Layer 5 of a small transformer language model trained on English Wikipedia (12 layers, counted from 0, width 96). Numbers have three digits each and are written without spaces.
A neuron's activation on a vector x is GELU(weights . x), where the dot is the dot product.

Input weights of the MLP neurons that the questions are about. A number n stands for (n - 500) times 0.0014.
n8: 653604582402499312544388593448348231626564324548585271583706528499414473455364616645382497636415559283312460542318625670593615396681362552538315724486564411503613471306380721537644517489558508599388519518415566549443595497299473570615440654406488390321554423460521460612639490534393606563
n9: 448532341483493845615789537244362509312474357618636166647667505519417338362503410321736453597405960436467583484532602562628675509431383482582380534549564550437489286756650640663522282650577352461419446340513455638560569600449508703480557096301524160656532575203526662482499592629381620333
n18: 370680587398456573534499498397352632328140488425446573354703408457475595516423456488591666331586457444638505455464532538569614599598665710500657419223583457382478384811632362368431526655577509346677498474558509534616366668368358447657445324661406486762771515358652455303478299517626451543
n25: 707459433548506250403524537495507455561411361459399464422549645512660537493442218559724490574521605499280162535343420473517551464575345684550400553559472560506454537757618401632212208559591332682527588496324399609321554607408428575554557556507679605446491475633661671360181471662283552433
n60: 473248470443319506612517461309340603520599435481583461565391674426465563345460773422695624690426591365361385396524634745547671543521440510501492455628279343331476405690640667702679505532399250281252557512460418450679505576516429916429619494652484381765560446653582472311316202618586474515
n67: 625608434428501597658477650455534638420548248338488454499973337523589584598252279370490575305608687367605463392357649510470764442591672697373557531363600482364397372567385438667357443519577364435352467590511439746607479460482609553495424407500444472609389498553369777365449391725517618504
n72: 622473559467573570488572348276420513540555130430366479655693665432423571566370702635380477597446679496484405500348561552463449534448350707599574582741533493405517447393536560652501641384512699554384409671654689333378469461409659529384454565530295321516529742373478633536372517574381525363
n75: 644343630434570624702485571287275337461430663500445425701504584551579305375556465590457357808483765443539299407254474668476597694451647320435197448584612616502503447553380461463288435473487395573476730188624457661635665643413388737617566349551517354653598595418573451456400503484424671607
n77: 495421558304486254440532770253336209503340567479286442453572509439299621480463457573603535404431442582551614575588720424564442430349476400496464592465654476695435455460549582465429461653486540647754666478512339454356656542474594491382548539454658472520622466528512594217421457566432597264
n88: 543569264367585712572515609191345353527292439455493718505426355260655575464586459531478696550525621649769459390486490639445597596664686787730617570581677237428437447509428495393513263714345417563454256449216611676278500559351628809318352511394516354489716501327793595601557524473514524167
n92: 515440546180633699655476450347426442498365563441494646550408234206524585428462534478714584554505441582575363374391388304432673609637204402402625587539786468433506457462577704626329586629601601453530487503472598409548411426441535368608327559519624567466796498411505790367756722509586336529
n96: 649517587564524636907705560516480496619338449416429395357625496372623550477398359405612493507406705668733327553511385399323507312447516348613392423434497546506389373498422535664469598629611404556314540402426333638415485429603693586571405182482487371551365725447552686625289476822373695296
n108: 653375586220416368487612471548589673649538416745423645492769647553556535658433726551369566505541733387378256518642381682425373591552482631483406603476428383343457387625538666560504546494466314384480803702395322482460443593658515300610415414473357555339412450408491608858172569736445478322
n112: 481606456406414368496546620562448796281423625410423283501495336260555491594360629711619534411449492270433565605528491365493528509597635492557508581646541413329625438585603520464555441419622467205439658538411682364489140454355476704470650552457448502662542256621606509439483208657539586590
n119: 348488437453531533892584569387355293501509362441452144525544320447587470550514433615588553383725501277414410445476469245287378463456584658690438559400639464177366350545535524564552653694598439605538392486507283492503509694653623576543531460580457513723535479666513624468551552744536451593
n120: 415800172506403315494455661409439551474555430539695468559516601485602562453277425522583529703697662226470375616489267440689393545376375660538455557516376299301250350525275538687637555528625409252531794589484602599687329456417727371711350124480428336359390557635592475619510491596479481360
n130: 585282686382453596584366445464501492472501306661556544459505523446534173410267499500548403600507770512670519442690316590693752435553607687566315591655393533363365444568522606505524442421589252467528575362548600713629312436595563570618663472498254404525411581541688621463342470651461521366
n162: 783582370452221520582492730435438609674482459627432420359317442428396449591244403428588514519347681387439530465392535342381615601346626597512498539581524542432502152673383684585527383386643369245619588538409431527499624421465424458696722570419743424531580468669514405581589400536485451603
n168: 493835346374451647824853629567614427636493256478536703508594583539667516564401635412611444395470361436407430351538577451480421564440436663222484555552700226277410385697414548516319166698522333503500450591508397509773445803322470552644549287431527481448475492361525587289542582526572351392
n177: 476570521279393332395516615517392528499409498719398441725395458431327539609379591418497409413651642452562607455293654247359671514657578588495348525579557585485365338385626601695576408362672413381460617349651643528678301586459528574459564497427673472435547370628482577584436386545620487660
n187: 539536298472199501795559502486432625439344215483521597366438717264449331429503548495545554472489538460329297330353483570640696667870573603467512526553646605456444360720564707735579402699459329355454505541399491617549267333420357619488486527616399606506662306317739404304410359709544444588
n188: 662500480551563595483573715249444346579179455642492347427371651429327513421540490582394458396261515651558223472416440324434504486619610423769292768443528531434537268549542490518464537684611543557541507329601387782569677524460626511307653453574343402648653559362502547526560646267253421391
n191: 640621481296283566499541654479392642268383419700485416507549375343275486410465532485466477592546435462587629307491652553713564750738631407487556437558770404466403328327708500506402467535718545465287465358637627617565280553363548541339527406528542351655651650477671532303603410435550472532
n195: 804482526256472573769305629510458479575409527513590433482606460443362238491501489730566527485534380379563457478504408355549577429625682546466487718529492562550442374423668478360354457574647563529173520156717482508649504806608474550421420540489410308464710666403688370531337475416365507339
n209: 709372389541487539587701559308406624667409532313301314572389402241758570411471452638811452692632303402858407263586475513468462508609403361375584272603589544395328561487469504836444328602653477630295421332480545356572325482524702381895621287644696483570667716203623491312320732578481547647
n211: 704618278469505358662734632435415551609476542379528407361461579652388628545484528719608623460532657745725438305328697336464437692520412467430447493667428718529654294513643505677252458601429238553586503377286481611491496559480549488415408355644605454436473717323571564445198476491371337548
n217: 672569458363514409465505660485518545635466537398439278597739323502488485669519576532518339591597766312616392533366648162386622589374478722542351476465430494305508501553372517729327473305654289480469565571582543474356503298389580314759401455431653520519640566504454691669340429802459595428
n218: 660677328525287468453474488459359406498400490424330359396282445531570352503526636533604638774556244487600379466478823714451600568670387439748464490533499411368433436337509565582483430395590490462442546400586589619449589441474730350517215431661657740433639557478577555434479842489435494556
n221: 601508387515394700493395460484502414548568326609581104458655531429472379494584181385644660513642534289664439236405409571606578471448419681530500476345666358542259447564693523443447601566595494411464509509612507557455412490558411217471545439944467395520626426382660649536433475648619490492
n228: 472267492528409604683520659540603673402470321533630436489475688363631368193381731411718686412425778473499406274319548555384466421456451596650446379825537441445530375602487606599578658661541344423591449498415292674561261736457602651607480488641413620497586478421470406400278368634374641564
n230: 648327534398491691461480653361493517474518354755728437633377475357451506377481316502588459603645582634545315489609545382463526422496387576620627757438378534511482490519572434352435397358708575730261448458657543619453496413627584381634568485622447378575443627466703717489290657391617388333
n231: 722478446313414496418522713340399562485351371762547575789544387444355294332248522623630479340567674664699531466371383711388587719468598466489531527520618468513549241584323575442381525562571246550236551574604410525491496691422571490413669522694365610623655586401384697457457500364645230421

Each question shows a token from some text and the vector x that enters the MLP there. A number n stands for (n - 500) times 0.008.

" |": 465439533600505426476446474771502470461491527378516554505542535478483592468624514519507523425461488512465669506478504530681516523579543151527460533440640611500521637528502448460538493536489559519538482573379442423526497504460497532393467493470592362520301400557475469457480482429513460524
Which neuron fires most, and how strongly? n77, at about 0.46

"ate": 513450430788450458402509615836581535543567495490471567334496519593576656544608474541455563443473445502422427474464492561464428516418368558427480552496430571410544502361338392529589611548397407502518469457551725487483404362423597507496481534442497443393344397596388565634547542509562517492
The two highest activations, in order: n120, n108

" and": 441438440683432408474393310792503313353481565415478473463643522601593471386475675513506457532420549478540614558495595461486600458750490650516461470523596548437557476505539418471483533505283429486438496712484501405471614471584466542432395517529455439473380518493496513474537521575459417627
Which neuron lights up most? n8

"67": 360392513381474600551541344701558417631510596565396528417438555332572509623457493545445390432565459625376725561485548571329504556528508391445670550562433428494617583556687439452661454373444520452529422524537473341440462517520394384499473633468518530598474508516542446374552528441609603416
Which neuron fires most, and how strongly? n112, at about 0.65

" ": 480494490597498498506468386723488496525528520539529409480360525564488682492540419535462440516497528422547743481578473513467381157353429511523538600485466759556532458489405580505542477355547544567419458579459509366569486281417339455589562713524485499582578500518519413496588412489455502416
Which neuron fires most, and how strongly? n162, at about 0.86

"13": 274266504566490589547483408669548368673567547463401476482386505347577508534463478557547419396649566594527749470447579451405511665375476406441614397497534608568538510633475387488645584405379556554564419450551625387522477532464429533455556569482491454520542448548533457398573514484490396511
Which neuron lights up most? n92

"B": 452380530523569775460535299524514534422444475415595529512515384529497460377558606486574475440557566574321732558522616631661474345555515550224501455542478497449561427474535687601497484579549586528600299578587493513478537335330399569343545464423569526363527509470448475476470601403423423574
The two highest activations, in order: n9, n92

" M": 474529502581569437374460452595547654535508544495441443497516529486470322495662328596442477403519561491425839481567675474508342483457521540243505355484584652592539617343408569500586543500460473506397586504693435550507485461441359418444530585555490402528392506471464455493569493555476449498
Which three neurons fire most, strongest first? n221, n191, n177

"11": 214243516698595542581565441669493396654500562385339458474465476476613516518532493651490418351533615523421790447519493553438543595336452496528599408512478476564474559601573409480558559433384441464641441470539600466462484522432563592512508592417555511498511448501479459458544563419490463438
The two highest activations, in order: n119, n77

"79": 378456534328505612561493367675538541614514768433468528452317614285607511607622348498472303477574386472338653540546564483356595655499435437472654513574463545582661501559521526469537500332405527491624379569613444397465514506489480411505504613442459531523405515505546534349552469471581505379
Which neuron lights up most? n92

",": 336390542676458492453335417885485586515476541476550457481538442491481477512596684310458499612526524561497534463579522614474522472532485433397424424422542553580482527555472437489724486453379361398480506564379433446480582478556507464516476468560476582531500469435455528401566545556532512612
The two highest activations, in order: n60, n228

" Q": 395614547540524622371571404631603645523484663661482494443414547651452497461496453501554531418466676451399725480486449419478360492378512492451331373458570608547537494313365554364508459347460669529482528651608522436610657495486310553418535617514478382528532514421481543368523350519515491486
The two highest activations, in order: n162, n177

"i": 492547461456515489327387615433660549583513472400393563550567496585384472550433493594706416624634523693553734455449413538425512435395535400482538407493553618631641548251581429458477443555506559546415532520580570329535622356451354506369465637536590514521499474541309516585505502377404457510
Which neuron lights up most? n231

";": 524418539721546351362416183546474511431491445528417487491385501600536533491516696449489591625472433541603553514527418516616565467677443387449328569554700639415586643435652573321484553486416605389525488490552514422423507472302507436341428439418623433552579548470532445380751559497574485552
Which neuron fires most, and how strongly? n218, at about 2

" comp": 413439433716567567522501313616511608403351501518507652399381553670495381544578476501370341567509472586549469448415325541550499532349501512452459366407599637618595385589476314473405439544477577472604353544616637541590635386661471773409541468467465608541472458727490519582590346461388466351
Which neuron lights up most? n75

"oss": 495420655528519499448497477630659501540553386468440640452354566389630506507438499570274435584554498530514658477736532482526563431342609431549592430570373517586519547391483404393622512378623550545451517524454522561534504428509444321345516579567391439392545654492428507659460449186480582538
The two highest activations, in order: n230, n130

"en": 517455479516486338301650534733616525564677635507378522414457517488423518498496501442480383554493538526482778593587461506449444519403420506340502530525482498517378500329525423455504460548549414472495517427498551433474491344612505406652476617568567534435452480603331483497485582485542651442
Which neuron fires most, and how strongly? n217, at about 0.69

"erm": 297527756411445597552419349629657566468490659397529612497463525597476499316494436552402336259367594474439597507413429502590526615544472581341462305533496680593513558383428489408454604550614383471664439366587501574504531345617553547439455493464415428471428598478499549644563520526515685527
The two highest activations, in order: n130, n75

"ill": 453422454396462519511549242706475492446659493462520542402455494487638462547595492407376392411501680573483633675579326524497449489527414610614579512575532539596607511431552203410540516398561297450346430424438582609473516420579499546385526562573439462450476673480368564493519567397640575500
Which three neurons fire most, strongest first? n130, n230, n72

" is": 557418486556452466271472281811494364547567507530528473640511499608481532491683591558580611367510655553492523414504502538485500472636508544514452515557505541533639611527251230415378510591411369482434547489466450533503600542511640390570450419423450604472462479580351418471661441398503469441
Which neuron lights up most? n231

"amp": 286505550370560512404545428453674573533462599384445394489143445650453601499598526344549379537459422586647684545661518457612516411451496427608608502517505494549461405317560404381398604457544616406631399539529614610563382595583417589457508602425491452603454591606511470298555485365482475529
Which neuron lights up most? n191

" A": 411430425594497532408516546751638549441415490575533479539488418538417502523483430627559488527444580653465725531427466629472386661573462518341416430547512592521565593576461574528614567558403411400340331515590448461590469544363399570444648690388514442439378422443365457492476458508332464578
Which neuron lights up most? n231

":": 499490540607481424464343419863435480424590480509517491476551537538458625465486460451590491501581438512441715571467507555556472472520425477447497564463616603631485663506408390410551540387561612532537557570432468470500528449470432367465358483447539398504522378512485544499469359446424613489
Which neuron fires most, and how strongly? n8, at about 0.7

" At": 513459651462601509463529487744608467415416414578543327486534500560464531455464339418612523350428540625459677599474682403495345375679510451366573511530576554425521424581344402402601485534500744556472432446462461592468600569431396652514442548429520588492388507552487375454539510291413563619
Which neuron lights up most? n8

"27": 323405528523541633605412432642603481712511627489335487432403473410560496544484466561496416417587502496396779551529586548365572573310493445562648459565396446518504517572414409494551496355470573523648474566412535289472560585556434476529528589408511461548418424556579438321612491561466516497
Which neuron fires most, and how strongly? n162, at about 0.84

"ac": 517455441603260561311573611689637366539449583538449608483467433652393612579411391440473332400378556423498663521508569543485400527533542516423597447409464612483418376405502500368466510367600729468465544465466595527521633228377465484477573575514535516524454414690503538577564473340650508626
The two highest activations, in order: n162, n177

" well": 489445628592641388474463352501606493519591713460616594509250564334692544410540463342607537471389419652529353600485560605427547519344479479342544481522374419423560379637197366536420577469275347515512573636521606448451483383713576609504577521527560547514397572500519409552569368474666502568
Which neuron lights up most? n60

"ott": 607379557546372431293495327671585560515655521599410471402421495647585437424470401553482503591614530673380576593653555708519342329341589503528629544520457430468518470384416462381541486440565436368409433479576542516476471436546631371533531659533493525387579634520448436477369556401655591457
Which neuron fires most, and how strongly? n230, at about 1.8

".": 268534444564538539513550236634452508449579483594474500548507519576550566486468593663458603666568441466470683519622425534580580568484443443324338569601472598597596503543229409471626414393384465277534574519374597543547558271448619546439434390371429537384339522523556482462478521509543472548
Which three neurons fire most, strongest first? n120, n130, n112

"90": 252423466272521659500442312603578530596511660585493539416336570352452618640515491570527264445486458516468701539445524487346499589488483503491528476510477536604656592611636458449547496359378535523621477564540568379380549598595411334492506421429543569505453497520608482388671478434668463387
Which neuron lights up most? n92

" the": 378493535436557513548366480927540482406550451425421537544188382613446545489375488538514527444507424479561514502563523527583542475543476624386452533541560480591516543532450489530506433551365530492456462456543413410577522623471486524540395650463534584380452507513611513467452500462457500541
Which neuron lights up most? n168

" small": 265477569511462404529501302818566550378506525342580507539447499561504620599517521456541448386465428709569450602492398567515531466561451642495495393525385486304530464679270239495521493475496345547380498544576647547497548459487504520444534631452560510431562428584561516482459465510508524382
Which neuron fires most, and how strongly? n25, at about 0.92

" on": 403523523595626437590365198767501451408507479492480498359598481459548539468509384535257462286443548596464587520626403522520438454629542515473571466552549538353587497496227435516598399595437647561546544519433664544590527704501522550557361467638515594462433462544429433385545487543492528429
Which three neurons fire most, strongest first? n18, n67, n168

" to": 512479578755547486469511338882533418437563477346429551430444529520553514490596468531545458438427594497441471538432489353469524426530419485329581457564680516504478484538266389586560461575400622398488564736416467577502474415501552517523482431492434483504487578408508374595501470523521560494
Which neuron fires most, and how strongly? n96, at about 1.3

" C": 407391375486612496415515478660643482480358562453520431480615431506500453464537565517411527416490607496461834495514558608526265506533615541445555353438491550738514522526429653369551512502545570536424536484561602524607476327390309546436583685475446421537403484542495418484430505385532343518
Which three neurons fire most, strongest first? n112, n191, n231

" of": 506568504554502517506249489859425541422429541399456498461423561542511669496526418530567498394467559561473632490429422495542469452629451515405652493549568435463477477571376308537593510475408480506497538635476632469480445398421538524591450331499507611490471524540502486482472618495451495384
Which neuron lights up most? n120

" b": 453464573605623512620507308733631556348579678437614477482435454517439531432498507599481377392502337413450450464559428653616479428552598637389479475559456581545588449432521547464583491650618573351559455661611457451459566491369382462423609454390380477309338524429499579559468600544545398361
The two highest activations, in order: n108, n168

" w": 461519691516711472540515348657524608512629463372436542415424616598554492349644429463304564391540413491555584488488542606570529354522610636515508490532442342647758524473287432501464385519539492294464435506482460479523468512443348646300582521423421465473477604540582645401507478584600379335
Which neuron fires most, and how strongly? n88, at about 1.3

"ap": 217417335616487526459500640503633553467489705476269535557328440570543577419664335400774455432353436675636677493510589406526469433466553526488620558473522626692474360339426485541503443503559658460458467506517448571466493490600363537559518410488556531438373532524475483425526517387348598670
The two highest activations, in order: n209, n77

" L": 464483597476655570434574349509463536395508474527555584418442540503439478493652475618379589470534499518500897514495458491597427501486608481364483413420572447512429598497562529497564482532503530448404475486613427392417731364509333581471522595560401399385519546421439387468731425380535555462
Which neuron lights up most? n191